Layer 7 of a small transformer language model trained on English Wikipedia (13 layers, counted from 0, width 64).
In attention head 0, each number of a token's query is one row of weights dot the token's vector x plus its bias. The head spreads its attention over the tokens so far by the softmax of query dot key.

Query weights of the head. A number n stands for (n - 500) times 0.00052.
q0 (bias -0.005): 676 236 625 727 393 614 613 577 455 468 310 467 355 578 478 455 424 568 480 590 456 442 557 474 371 484 544 495 486 436 602 355 543 343 702 528 439 511 409 418 582 740 531 177 565 513 521 407 435 328 540 432 635 444 364 542 718 568 230 472 365 597 678 530
q1 (bias 0.093): 579 474 417 516 406 447 418 389 421 568 447 482 554 353 590 569 763 507 401 314 519 514 406 668 320 365 735 484 629 591 349 489 382 383 398 678 579 371 615 683 436 549 527 475 452 405 515 350 691 493 572 409 536 469 663 465 380 690 650 496 387 563 577 534
q2 (bias 0.128): 420 478 508 481 432 435 586 426 500 411 389 539 476 382 546 575 618 553 383 450 844 469 611 435 508 566 615 772 628 492 549 433 363 272 424 505 475 116 529 434 272 623 339 428 632 635 362 749 561 598 391 475 690 631 498 525 532 563 254 589 310 473 707 870
q3 (bias -0.164): 388 630 347 415 604 503 617 479 301 415 574 502 769 644 309 398 382 418 455 605 213 372 509 593 413 532 482 270 619 764 669 498 483 504 672 599 650 714 569 446 666 511 562 595 376 474 632 153 851 519 670 505 472 548 534 203 529 360 630 571 565 421 502 397
q4 (bias 0.163): 619 629 525 491 665 456 318 284 689 301 375 432 587 549 518 516 629 449 409 362 540 707 580 631 331 479 710 540 542 449 537 648 470 521 451 395 351 444 556 640 344 451 429 448 303 365 476 563 647 636 542 576 465 536 374 568 510 624 554 529 413 690 628 453
q5 (bias -0.113): 321 552 341 612 501 593 513 828 479 474 505 606 556 792 437 342 262 438 583 713 330 403 496 334 626 489 308 450 329 608 548 411 517 761 540 603 428 811 548 331 584 398 617 664 521 561 408 450 281 483 514 604 374 566 590 442 491 308 580 442 529 502 387 343
q6 (bias -0.196): 754 439 447 397 656 641 554 451 624 643 632 325 599 716 533 563 691 373 768 324 445 471 361 474 453 277 310 374 528 476 462 439 632 675 542 659 523 695 390 518 633 401 748 609 372 278 671 421 506 410 499 495 315 407 524 303 366 591 652 534 596 364 387 310
q7 (bias 0.048): 635 469 361 403 416 474 326 539 389 550 458 359 248 556 678 564 507 529 498 403 687 544 487 551 591 581 551 573 449 554 509 493 552 320 343 610 593 569 472 451 304 443 767 455 577 629 507 833 326 567 477 561 474 441 289 424 495 484 475 427 539 448 453 493
q8 (bias 0.032): 592 678 433 626 604 463 450 410 566 684 630 468 464 656 600 485 517 401 537 538 509 328 601 266 533 482 209 395 650 473 837 577 598 598 594 580 510 387 327 376 640 455 543 610 458 521 415 339 256 220 553 379 616 456 664 592 348 673 607 404 303 375 515 500
q9 (bias -0.006): 468 279 381 363 312 314 391 416 573 453 399 408 763 645 406 242 530 632 379 619 391 467 434 573 520 399 604 256 464 447 569 580 451 417 575 463 388 606 285 522 589 529 434 704 402 393 751 605 759 521 656 486 608 600 286 656 608 463 614 473 742 350 522 466
q10 (bias 0.051): 805 319 631 581 512 521 407 592 663 360 697 447 421 405 594 459 808 368 789 539 595 319 479 665 441 386 530 425 624 590 571 193 414 450 517 453 575 420 371 435 455 443 495 586 470 545 439 672 574 430 627 471 587 623 466 358 362 508 569 540 487 330 398 313
q11 (bias -0.028): 430 407 432 480 735 489 565 465 299 503 399 607 663 774 678 472 492 634 495 486 569 533 427 357 310 559 404 602 653 499 371 646 387 326 269 602 397 450 664 521 869 344 566 352 510 391 340 342 249 585 727 463 571 401 544 408 237 572 352 863 568 307 699 679
q12 (bias 0.013): 360 710 377 411 323 395 509 710 505 557 365 305 368 350 556 569 638 542 358 681 470 294 313 681 352 653 644 380 391 239 561 461 473 571 661 536 696 688 496 698 616 529 716 619 523 272 444 491 762 806 445 324 432 485 773 745 352 548 546 469 431 349 458 522
q13 (bias 0.013): 578 696 257 309 427 486 555 594 509 482 403 614 171 559 639 652 717 398 715 266 520 514 769 461 385 407 353 685 508 492 474 541 508 451 408 225 541 517 333 398 478 686 304 620 359 680 360 516 403 685 505 636 405 690 526 293 627 448 613 508 496 634 550 469
q14 (bias 0.009): 425 546 341 245 750 497 339 423 337 549 531 423 357 737 494 640 451 404 512 680 407 517 465 539 465 373 604 523 313 719 417 466 527 465 459 383 515 416 732 607 323 462 547 422 519 381 554 533 645 517 449 538 667 385 395 504 553 763 382 540 710 570 693 596
q15 (bias -0.038): 368 545 359 653 300 477 453 175 315 775 534 700 711 411 354 566 398 725 417 365 637 352 383 778 236 729 577 597 391 549 486 552 550 560 667 484 717 479 740 716 592 342 420 536 525 166 576 563 555 647 297 403 478 653 551 344 397 427 568 316 701 421 588 520
q16 (bias 0.031): 396 595 450 600 338 487 299 714 501 588 607 619 661 506 365 542 510 518 550 477 468 385 391 859 565 406 535 395 395 456 532 585 514 523 513 441 247 488 565 742 426 433 584 617 253 486 520 446 458 455 463 641 674 603 616 571 569 584 654 420 180 511 323 377
q17 (bias 0.032): 726 489 519 492 483 493 380 547 304 683 775 383 602 539 413 581 757 734 593 434 490 368 610 574 253 854 466 240 264 677 529 446 481 702 508 447 560 395 654 493 576 263 404 354 399 502 660 369 602 382 630 405 442 424 492 445 288 386 318 313 602 569 537 434
q18 (bias 0.010): 390 600 337 489 318 388 464 561 549 757 411 453 427 533 734 664 799 641 404 453 410 434 355 634 490 517 562 551 517 430 469 505 487 569 309 443 567 484 411 548 353 686 582 314 447 253 613 397 305 790 627 506 380 508 522 310 462 537 590 853 654 375 610 394
q19 (bias 0.008): 566 284 409 390 290 555 452 514 212 599 424 474 406 368 489 631 758 641 479 270 810 375 453 339 395 624 408 417 575 698 157 343 689 392 501 606 565 600 689 482 408 381 517 665 421 506 662 454 766 534 702 571 784 398 616 370 377 558 381 340 407 658 638 667
q20 (bias -0.005): 622 830 240 682 491 341 379 480 349 647 541 537 590 367 498 749 441 386 609 661 598 514 383 720 298 736 360 639 321 376 370 293 792 473 686 379 609 345 476 359 465 380 235 545 371 629 592 270 564 732 653 582 442 300 348 362 582 593 537 589 704 499 513 440
q21 (bias 0.033): 600 336 663 388 387 569 542 527 701 610 626 504 486 339 750 513 647 292 959 290 666 487 365 539 426 474 478 626 748 475 390 390 453 370 325 416 463 382 429 601 279 731 424 524 416 591 476 360 440 506 451 695 557 249 513 495 442 715 611 597 531 509 298 483
q22 (bias -0.046): 537 586 711 672 405 586 466 451 305 689 475 510 436 454 342 713 603 636 613 433 392 523 549 564 389 558 395 529 382 449 736 443 567 499 682 383 743 323 413 470 312 624 405 499 321 250 440 559 548 539 256 480 444 698 453 604 438 451 579 512 451 347 704 499
q23 (bias -0.008): 362 552 513 239 364 423 722 608 439 470 256 367 681 567 648 385 466 416 290 600 323 687 641 537 258 508 622 499 689 635 755 385 335 549 405 402 661 339 658 438 479 616 581 619 626 496 616 842 546 324 610 471 456 310 402 442 594 523 627 525 481 536 487 394
q24 (bias -0.040): 632 679 364 416 455 315 367 292 524 412 642 474 737 406 507 546 519 528 315 579 516 496 821 532 509 737 618 339 203 417 503 343 638 344 724 599 387 403 684 499 373 447 670 589 460 553 537 358 730 541 470 308 476 436 490 632 501 475 620 563 438 448 609 590
q25 (bias 0.016): 591 582 637 555 469 565 208 464 658 441 519 449 275 604 411 354 651 460 707 873 679 606 545 393 470 500 437 763 303 444 539 247 626 420 428 665 410 475 364 338 517 556 538 273 579 477 429 389 231 435 463 247 691 592 435 580 521 565 637 415 476 629 656 445
q26 (bias -0.038): 411 230 446 556 446 545 600 405 237 685 447 599 713 561 227 393 592 568 291 291 567 421 509 510 397 591 672 556 457 784 383 517 552 342 385 447 403 157 374 494 693 407 479 646 497 620 828 565 717 322 600 174 459 448 537 456 568 536 576 352 619 488 603 674
q27 (bias -0.010): 626 538 474 662 425 499 348 610 342 546 441 629 491 664 281 580 322 977 24 578 301 417 704 503 467 659 899 308 508 459 716 338 543 345 583 598 539 686 500 525 656 485 548 350 475 564 657 413 434 460 408 491 439 631 543 539 319 271 513 473 447 498 394 152
q28 (bias -0.023): 316 575 675 555 598 557 551 423 652 562 474 504 701 576 478 509 397 424 637 724 579 638 571 357 490 280 288 558 448 574 126 466 601 465 301 488 606 697 546 537 575 422 618 407 406 474 286 516 491 834 289 577 485 542 334 532 481 478 489 642 278 528 151 486
q29 (bias 0.035): 539 501 449 432 389 512 456 433 271 562 563 345 448 622 286 364 490 535 334 476 240 458 743 502 440 380 595 573 488 485 631 454 425 562 456 794 388 537 659 421 687 545 645 797 711 700 445 407 570 632 660 568 581 447 509 520 358 489 524 441 319 273 456 621
q30 (bias 0.023): 579 450 226 417 443 570 702 409 597 534 451 607 300 330 750 462 335 429 641 523 375 583 570 625 537 372 393 650 407 255 559 425 449 676 648 464 273 586 381 662 593 676 360 607 624 259 663 537 642 547 606 158 655 540 644 429 427 721 311 424 457 299 623 703
q31 (bias 0.005): 465 488 638 596 307 761 442 486 679 481 550 386 629 519 629 266 497 598 724 480 350 643 551 332 430 378 627 550 576 471 524 463 462 654 538 499 448 437 402 333 508 381 339 577 615 446 478 571 511 668 360 666 386 397 586 577 610 642 544 555 241 531 477 232

Each question shows a short text with each token's key, already scaled and adjusted for position as the last token sees it. A number n stands for (n - 500) times 0.013.

Then comes the last token's vector x. A number n stands for (n - 500) times 0.01.

0 " who": 492 483 465 501 524 453 177 898 535 497 549 473 460 505 487 528 521 526 533 492 511 560 489 479 513 518 496 493 478 489 454 491
1 " dis": 482 457 435 480 490 389 184 852 553 473 520 470 525 507 489 522 526 502 530 493 468 547 476 495 548 527 445 504 495 536 517 472
2 "l": 530 440 444 503 412 332 159 842 477 449 530 513 498 514 533 510 517 492 531 506 505 563 434 483 508 489 480 511 494 420 506 500
3 "ik": 524 484 462 492 477 415 209 818 523 464 526 498 449 521 578 486 465 524 517 500 491 539 449 457 485 549 521 538 488 449 512 475
4 "es": 508 481 473 500 526 448 159 865 532 474 536 458 481 516 487 534 505 535 534 518 511 575 465 477 505 521 500 525 515 490 472 479
5 " Th": 511 509 490 469 516 420 247 879 524 486 523 481 500 501 475 515 475 547 512 510 481 537 448 493 483 459 526 519 505 527 467 476
6 "am": 484 507 514 478 513 365 242 796 495 486 503 509 542 489 535 508 513 516 501 515 512 488 477 495 486 460 544 538 471 509 488 481
x: 678 513 582 521 408 415 387 389 488 482 373 458 549 441 533 793 695 587 379 327 512 525 479 452 575 494 521 529 455 539 429 321 366 652 380 410 577 483 685 477 607 428 502 753 715 579 382 583 312 409 299 542 819 545 577 354 568 528 472 293 606 404 500 433
Which token does the last token look at most, and with what share of its attention? 5 " Th", with about 40%

0 "v": 481 488 501 496 522 480 292 751 497 516 513 503 461 492 510 483 480 509 511 486 500 484 471 485 490 509 538 538 485 524 487 477
1 "inist": 489 480 503 514 490 446 262 788 479 520 507 506 480 494 521 527 480 499 520 509 505 490 483 478 500 534 514 515 486 548 492 476
2 ",": 511 483 499 511 461 464 277 827 496 488 523 515 493 499 516 541 490 513 509 493 497 521 486 492 503 502 506 506 474 526 487 467
3 " much": 510 480 480 518 522 427 243 787 501 486 517 499 481 501 507 512 480 483 538 479 476 536 487 525 504 513 523 505 484 512 476 471
4 " like": 501 501 465 506 525 447 269 786 519 483 534 494 490 518 515 509 487 503 510 494 488 524 508 488 512 507 504 496 508 534 479 465
5 " her": 491 504 467 489 503 431 258 761 524 501 520 494 471 510 497 499 473 499 501 471 492 529 496 495 497 512 509 508 504 506 479 478
6 " father": 491 494 478 502 525 437 238 768 483 490 530 491 473 505 500 500 482 502 496 476 498 515 483 475 490 518 506 500 472 516 481 473
x: 720 712 541 658 267 555 512 399 522 483 429 553 438 341 560 659 577 375 514 448 501 521 698 500 403 510 451 685 400 400 459 589 500 456 214 583 606 358 736 553 400 536 483 443 626 636 223 533 317 526 405 538 566 519 363 431 552 570 439 381 528 502 388 706
Which token does the last token look at most? 6 " father"

0 " con": 486 473 466 491 523 465 231 888 490 494 519 547 496 498 509 523 460 491 531 488 477 555 456 472 528 467 487 502 482 503 504 450
1 "vers": 470 470 451 518 472 423 172 793 478 476 522 555 490 510 528 507 488 500 525 513 511 546 413 464 489 547 478 527 500 473 501 439
2 "ation": 497 509 462 475 456 481 196 835 553 518 561 535 462 519 512 504 487 497 518 494 498 517 457 474 518 531 485 530 492 500 500 462
3 ".": 519 484 461 425 479 481 257 817 566 476 563 442 501 515 460 527 548 556 514 520 506 561 518 483 493 496 474 483 476 490 495 509
4 " Dev": 505 492 499 451 480 430 242 786 581 543 472 485 493 496 519 498 543 509 543 513 468 572 489 487 485 488 523 501 500 422 488 503
5 "ast": 498 503 518 467 499 380 221 732 540 468 456 503 501 492 521 505 571 497 522 518 516 526 501 485 478 521 516 484 486 498 476 552
6 "ated": 502 502 483 456 453 410 158 844 541 487 505 488 506 517 527 535 537 507 516 514 535 537 498 487 539 504 498 503 522 530 490 508
x: 725 500 589 643 341 433 439 286 485 479 537 450 448 333 791 693 507 662 404 428 637 483 552 533 615 516 531 304 368 472 439 515 426 485 375 439 335 468 534 564 464 458 576 753 555 547 344 578 245 608 434 418 655 513 523 579 701 430 513 298 648 479 471 434
Which two tokens does the last token look at most, in order? 6 "ated", 3 "."

0 "ival": 485 503 498 507 504 517 244 803 513 516 528 510 484 502 510 498 483 501 502 509 491 525 475 464 492 527 503 527 491 528 502 489
1 " often": 491 484 460 494 507 475 240 791 503 493 542 492 489 518 491 517 487 510 534 496 501 553 468 488 489 517 502 499 477 504 480 468
2 " h": 493 477 445 505 497 389 215 769 503 489 530 486 485 515 499 475 496 506 495 496 474 535 469 479 492 509 502 527 505 511 487 453
3 "app": 497 495 439 505 476 366 284 680 497 491 501 516 494 531 526 471 463 518 544 473 492 529 481 517 470 504 537 539 483 482 490 463
4 "ens": 513 493 474 503 487 456 266 740 521 492 526 525 464 526 534 494 463 505 522 497 504 535 480 485 498 523 507 537 495 501 488 442
5 " within": 509 496 457 500 511 437 224 800 526 478 536 502 470 517 503 529 487 508 507 494 500 533 497 483 506 490 507 505 494 528 489 446
6 " one": 499 496 476 505 501 418 213 791 513 474 514 507 453 502 509 515 476 504 493 488 507 526 504 476 493 508 520 500 495 518 483 449
x: 678 518 277 829 348 550 647 453 322 348 508 508 309 397 652 743 598 486 456 426 491 434 606 598 622 551 516 576 475 388 346 506 532 568 197 417 493 441 599 418 424 416 494 442 548 675 377 564 408 593 347 428 652 627 457 686 537 551 382 390 580 490 517 490
Which two tokens does the last token look at most, in order? 6 " one", 5 " within"

0 " C": 470 515 507 493 490 508 312 805 588 530 497 510 473 491 528 483 520 494 498 488 446 474 474 489 489 489 482 505 532 547 504 478
1 "ain": 490 501 467 508 451 468 285 820 552 509 530 534 453 513 563 476 524 519 534 478 486 490 476 475 505 490 499 506 515 537 484 447
2 " |": 524 484 521 471 459 462 243 886 511 491 521 483 505 507 490 552 505 553 499 513 503 521 513 473 495 478 478 507 498 523 497 493
3 " J": 515 467 497 494 552 363 225 786 492 486 499 476 488 488 491 519 508 522 505 527 472 505 478 484 475 494 523 471 561 510 491 503
4 "ST": 483 462 522 488 548 385 220 753 483 492 543 492 500 503 533 490 551 523 467 548 486 471 504 465 451 497 493 527 490 507 462 510
5 "OR": 474 481 525 494 520 403 202 827 511 512 522 493 489 493 550 531 522 526 476 509 452 473 506 490 464 512 522 521 484 500 484 469
6 " |\n": 485 491 535 482 502 443 260 845 496 477 489 478 517 492 521 603 530 542 462 507 484 544 526 451 504 503 515 505 514 519 465 529
x: 605 641 617 857 191 384 677 476 416 529 589 485 377 455 578 605 553 821 442 496 556 601 487 455 495 434 475 473 475 561 469 600 405 403 331 258 498 327 466 404 329 474 607 623 556 581 485 596 467 622 458 353 663 450 492 567 482 540 448 404 430 464 505 409
Which token does the last token look at most, and with what share of its attention? 2 " |", with about 30%

0 " The": 497 492 468 455 498 458 316 810 544 511 529 477 484 516 487 518 510 543 491 501 500 534 511 473 487 466 517 478 504 504 493 510
1 " proble": 500 461 427 467 486 386 234 770 553 491 526 453 496 503 453 475 507 506 523 482 484 521 515 477 497 520 506 492 500 505 509 523
2 "m": 508 496 463 491 451 455 265 768 512 487 533 507 496 512 494 530 459 491 503 498 490 536 484 464 498 544 528 526 465 467 500 497
3 " of": 504 495 445 463 495 442 283 780 571 482 547 470 490 518 470 526 516 539 506 505 513 525 512 458 514 519 486 475 503 517 507 510
4 " similar": 497 484 443 470 495 447 188 796 547 481 528 529 487 515 496 507 503 505 512 460 495 549 502 472 519 537 505 484 514 492 507 489
5 "ity": 506 496 483 491 505 466 209 816 538 492 543 503 488 510 479 496 474 501 498 491 488 522 476 479 509 540 508 508 485 492 486 477
6 " in": 494 510 455 481 500 422 242 815 551 498 526 501 489 518 480 530 507 515 508 495 488 535 519 479 526 489 490 477 513 525 493 451
x: 663 400 454 708 380 437 487 594 456 491 445 554 384 309 579 709 529 654 601 474 580 433 627 536 579 450 527 514 503 397 534 546 395 567 438 476 293 301 586 480 316 469 665 506 637 502 234 588 374 658 632 345 527 526 448 703 331 468 593 380 584 360 462 547
Which token does the last token look at most, and with what share of its attention? 4 " similar", with about 30%

0 "ava": 490 500 542 505 497 496 296 782 482 525 515 488 465 499 505 498 456 500 509 497 503 495 466 484 466 483 518 516 469 543 477 461
1 ",": 493 492 502 489 471 478 282 822 515 489 524 485 493 502 478 537 496 523 504 501 496 525 502 492 496 484 504 495 475 522 480 482
2 " and": 506 492 473 493 483 447 273 812 525 502 539 480 495 525 493 545 500 527 506 509 484 538 511 488 499 502 513 474 490 517 484 483
3 " in": 505 488 448 485 497 409 253 797 527 502 525 489 495 517 494 528 494 514 522 508 483 533 524 498 532 470 490 480 516 506 486 448
4 " small": 508 478 471 498 491 422 207 806 538 488 530 514 470 508 505 496 518 510 504 479 512 522 467 487 501 506 491 510 486 515 509 480
5 " numbers": 488 489 483 494 496 421 239 782 512 489 542 491 476 517 500 522 480 491 522 488 506 505 495 480 491 521 491 488 492 494 492 474
6 " as": 495 502 464 507 500 437 228 801 533 482 518 493 480 521 510 536 469 507 525 487 485 536 505 499 505 502 520 499 491 504 485 450
x: 665 488 538 681 347 384 495 519 422 393 462 559 255 374 635 562 522 647 633 430 574 459 425 519 803 646 670 507 461 543 540 370 563 593 428 429 425 436 496 482 406 347 482 383 599 562 184 640 394 641 518 429 479 588 408 562 372 505 545 356 534 465 386 657
Which token does the last token look at most, and with what share of its attention? 5 " numbers", with about 30%

0 " |\n\n": 494 493 456 403 506 479 305 721 578 478 549 464 504 521 436 517 563 555 500 508 492 557 542 498 482 483 496 470 491 486 509 519
1 "===": 505 504 462 431 478 440 321 754 561 488 514 471 515 515 452 530 537 531 482 526 491 558 561 482 493 478 494 477 488 475 514 524
2 "C": 510 481 445 449 483 393 270 732 558 472 500 449 513 495 444 561 539 517 488 524 477 561 510 464 465 507 487 449 534 441 523 520
3 "amb": 519 472 440 446 506 427 277 707 562 488 549 495 472 497 512 476 573 549 565 500 502 537 497 495 464 486 529 458 494 456 553 553
4 "ridge": 498 501 503 455 508 520 296 750 550 510 511 461 492 528 455 479 547 542 483 524 488 547 499 466 460 477 498 469 493 469 513 538
5 " L": 490 502 526 451 513 472 332 723 557 500 457 467 496 514 444 531 506 546 464 523 479 522 481 489 449 458 520 472 499 452 515 503
6 "ect": 503 489 458 433 493 431 252 767 533 510 468 500 494 509 483 508 543 542 531 520 476 542 500 488 481 460 509 495 485 491 504 530
x: 780 396 490 665 116 351 626 503 437 546 482 462 461 490 663 570 637 513 619 451 585 360 570 281 528 470 581 549 435 346 427 693 426 650 334 425 491 395 538 597 577 582 549 565 432 430 597 479 347 543 426 614 523 568 418 440 535 554 291 384 619 568 332 641
Which token does the last token look at most? 0 " |\n\n"

0 "ya": 489 502 528 496 479 485 309 769 518 528 519 481 461 507 504 499 470 509 500 493 487 497 483 488 486 516 522 515 476 519 479 493
1 ",": 492 494 502 487 470 483 293 810 519 490 525 484 493 502 478 534 499 521 503 502 494 526 504 494 496 488 503 498 474 517 481 486
2 " but": 499 479 459 494 483 445 276 785 531 488 532 478 479 520 517 526 494 523 519 498 508 545 477 487 516 527 502 505 506 487 479 487
3 " she": 496 482 468 505 488 420 267 729 520 504 512 467 474 520 522 491 488 531 518 490 500 547 466 492 486 515 504 513 505 482 461 485
4 " ev": 509 476 471 475 477 421 289 739 508 511 514 481 528 515 478 519 472 518 520 505 494 554 466 501 519 506 476 502 486 524 495 509
5 "ades": 499 497 468 500 515 404 239 747 524 499 531 482 479 509 525 517 466 511 553 496 511 527 485 502 519 518 494 511 507 469 488 470
6 " him": 490 500 465 503 514 427 233 732 492 477 523 493 492 513 535 499 472 490 538 487 500 548 469 497 496 535 505 523 495 492 477 467
x: 663 585 753 668 500 465 320 462 524 505 553 620 184 348 713 738 551 455 481 447 482 495 488 516 533 466 498 486 215 585 440 370 501 381 344 462 461 536 604 477 574 475 509 511 660 494 246 678 247 644 395 553 543 512 459 504 622 407 544 455 517 632 399 499
Which token does the last token look at most? 2 " but"

0 "ly": 497 470 429 487 499 454 183 893 510 470 556 491 495 531 501 522 455 510 539 503 496 576 483 490 496 529 507 523 464 484 489 458
1 " per": 488 440 427 486 471 386 169 893 511 489 541 513 482 512 531 499 450 521 511 488 498 509 459 462 529 508 483 529 503 520 509 434
2 "ce": 524 450 421 521 470 365 194 844 421 495 522 511 481 527 544 528 441 528 551 501 485 574 445 470 459 509 528 523 473 448 469 471
3 "ives": 516 483 474 511 489 448 139 856 514 496 547 506 456 528 542 511 449 510 545 484 499 541 459 487 488 541 506 535 506 501 475 457
4 " Th": 510 505 480 474 482 412 246 875 516 477 523 473 503 503 478 514 467 542 509 512 482 544 465 487 479 453 532 504 500 527 470 470
5 "am": 497 503 516 489 538 373 249 805 487 477 496 502 541 488 538 507 492 503 505 512 499 495 481 499 484 458 553 537 461 511 487 468
6 "iz": 486 502 534 484 502 495 261 886 501 483 504 460 470 511 544 487 501 512 517 523 458 505 464 482 479 478 515 533 517 530 499 504
x: 680 411 632 671 269 281 436 312 575 529 470 493 448 281 648 666 735 521 441 428 442 557 542 401 562 472 461 518 411 638 662 404 273 512 319 469 553 494 489 596 644 414 618 665 622 604 509 563 399 581 340 569 504 508 466 393 520 477 333 422 641 483 381 655
Which token does the last token look at most, and with what share of its attention? 4 " Th", with about 50%

0 "ers": 486 497 511 493 519 508 215 860 518 494 548 518 455 514 501 510 499 509 510 507 491 519 465 506 488 496 519 540 491 526 472 487
1 ",": 489 491 490 490 466 477 224 905 543 487 546 506 483 509 479 535 513 533 492 498 484 545 502 482 490 496 502 494 489 520 480 484
2 " and": 506 485 461 505 483 422 208 893 531 500 552 488 490 533 502 551 495 526 497 512 468 548 507 484 499 516 521 467 501 521 483 471
3 " small": 498 471 463 504 478 402 130 886 552 498 531 504 459 517 499 491 518 518 501 474 509 535 473 485 497 506 495 509 490 520 498 484
4 " sn": 499 490 458 502 501 417 205 826 521 496 524 469 490 529 475 494 490 540 499 492 472 553 488 434 478 487 505 489 506 518 499 485
5 "ails": 493 491 491 503 505 457 194 846 531 494 538 492 467 527 505 499 457 517 509 475 501 530 478 475 489 531 487 508 501 498 473 465
6 ".": 491 492 464 432 529 466 266 811 584 484 549 459 499 520 461 519 541 561 502 522 505 568 530 477 490 490 480 481 484 497 496 503
x: 555 652 518 837 387 415 525 541 497 485 484 682 344 410 488 558 683 549 458 591 450 541 340 660 570 478 479 526 506 515 385 405 532 670 466 563 370 180 557 511 269 530 499 459 613 575 459 529 363 587 502 451 455 482 565 656 329 517 534 343 642 416 419 344
Which token does the last token look at most? 6 "."

0 " concern": 485 461 424 481 539 454 204 807 527 480 565 499 480 516 513 501 499 515 545 488 482 539 456 490 517 531 483 506 481 495 487 472
1 "s": 472 489 465 487 487 510 230 795 529 488 572 488 475 511 487 520 519 519 523 520 516 547 444 483 494 519 486 517 493 489 503 466
2 " that": 490 492 444 465 457 485 220 806 558 489 569 497 462 516 505 510 512 520 531 493 511 546 495 482 507 512 498 488 483 486 501 475
3 " marriage": 499 479 460 472 472 460 159 818 533 502 551 481 482 504 482 479 511 533 516 491 505 543 471 489 501 532 489 508 490 490 492 482
4 " would": 513 484 470 484 532 438 214 806 532 505 544 474 495 532 521 547 513 520 536 499 506 542 468 490 513 525 478 509 506 498 504 464
5 " h": 503 481 434 497 534 335 165 791 513 485 542 508 520 497 503 485 524 517 502 510 484 531 461 478 506 495 482 510 509 494 503 468
6 "ind": 489 500 423 495 514 334 212 706 527 493 529 534 489 534 565 481 486 514 554 510 514 546 478 482 490 519 502 521 520 474 498 469
x: 675 616 610 608 546 319 347 690 414 482 468 556 352 533 718 683 658 617 569 463 621 431 511 477 447 360 475 448 299 386 564 410 278 557 259 592 407 466 550 545 587 482 510 528 603 372 435 466 343 415 354 607 687 510 480 594 668 457 356 339 683 525 462 406
Which token does the last token look at most? 3 " marriage"

0 " death": 483 475 482 490 498 483 216 797 447 513 543 502 461 500 498 495 464 502 541 492 516 510 460 497 510 488 503 531 466 515 472 465
1 " and": 499 486 454 503 480 436 243 842 523 500 543 479 487 526 495 552 487 525 514 501 486 554 508 472 502 523 510 479 495 498 480 478
2 " the": 502 488 456 468 485 430 257 828 532 501 538 483 466 517 497 527 490 528 511 488 500 539 518 482 496 479 524 477 506 491 490 494
3 " dead": 504 484 479 498 519 424 227 791 535 521 501 508 494 510 478 516 496 514 467 476 535 543 487 468 497 500 493 469 508 512 511 506
4 " |": 513 483 511 479 535 453 255 857 484 482 519 487 509 508 519 547 478 545 513 511 511 538 506 470 500 477 488 509 489 510 490 484
5 " World": 489 477 503 480 506 377 239 820 484 510 517 516 506 497 499 525 490 521 484 526 480 513 489 493 472 481 515 501 477 480 478 494
6 "c": 470 479 501 509 484 432 282 756 443 503 471 526 523 490 525 546 506 513 503 537 487 573 488 454 463 455 537 508 446 479 483 496
x: 708 471 688 610 300 253 473 413 438 624 542 440 483 381 643 580 637 576 468 437 504 556 466 516 449 386 497 663 535 227 377 515 383 561 255 330 610 500 623 460 610 584 411 523 644 591 606 512 435 605 648 561 712 593 403 392 504 528 360 362 575 342 342 604
Which two tokens does the last token look at most, in order? 5 " World", 4 " |"

0 ",": 479 489 487 467 503 485 237 865 533 481 544 485 489 506 481 529 513 528 511 502 503 534 505 492 498 480 491 491 475 515 483 491
1 " it": 498 492 469 523 472 389 188 821 505 496 481 457 489 514 522 513 465 485 514 500 484 542 492 488 495 529 519 506 495 497 440 470
2 " mov": 508 472 457 513 452 408 208 830 533 488 487 524 490 501 525 480 463 525 535 475 467 543 470 521 521 489 513 535 485 457 494 473
3 "es": 516 484 492 526 502 429 191 809 493 503 519 491 484 523 503 523 469 532 517 510 501 539 450 474 491 504 505 546 518 501 467 468
4 " south": 512 493 509 509 518 451 170 845 502 498 506 518 458 514 510 525 483 495 509 478 484 528 475 506 496 465 486 531 488 524 470 472
5 " or": 482 504 482 532 523 414 219 870 512 514 520 509 466 532 525 540 453 509 519 493 479 525 481 476 505 497 530 516 498 522 484 442
6 " south": 495 499 502 513 509 433 169 847 511 499 502 510 454 510 511 520 481 492 500 481 493 524 490 499 496 469 485 503 487 530 476 461
x: 627 475 536 629 329 394 410 438 435 338 397 530 466 545 795 835 481 574 517 499 435 549 626 487 472 512 481 458 499 343 491 720 372 472 381 526 473 478 547 355 390 465 608 449 523 710 317 641 288 706 504 439 599 706 558 525 569 532 387 210 491 397 521 513
Which two tokens does the last token look at most, in order? 4 " south", 6 " south"

0 " m": 482 476 470 480 476 454 246 781 498 499 537 511 487 530 508 485 466 494 520 479 501 511 492 468 487 484 515 547 501 505 484 440
1 "ist": 486 481 452 495 514 443 211 766 524 503 528 513 463 509 556 480 488 509 544 494 499 517 507 478 511 545 525 537 504 552 473 496
2 "aken": 505 487 448 494 477 428 216 765 536 501 537 525 470 534 534 464 498 509 542 477 511 517 473 500 520 528 514 527 505 503 491 464
3 "ly": 505 479 466 504 501 450 212 817 509 476 544 504 492 518 491 521 472 506 538 498 512 537 470 488 502 523 497 514 479 499 489 460
4 " per": 512 468 448 487 501 388 225 820 514 491 536 502 481 506 520 496 473 514 517 498 508 501 468 476 534 505 486 527 498 521 499 448
5 "ce": 483 475 439 517 528 364 236 787 442 499 521 509 487 519 530 522 457 526 539 502 493 550 453 477 479 511 519 521 483 469 469 477
6 "ives": 489 492 486 512 510 440 207 792 508 496 533 516 466 521 537 514 453 506 536 493 501 531 465 490 496 529 504 528 508 507 479 460
x: 693 592 661 698 312 400 330 380 431 369 496 544 230 375 644 499 466 533 563 598 582 553 479 432 523 485 606 522 411 519 517 398 431 388 396 600 489 311 744 496 648 408 562 451 557 477 346 575 208 565 480 576 540 617 522 618 582 424 476 316 708 535 437 519
Which token does the last token look at most, and with what share of its attention? 3 "ly", with about 30%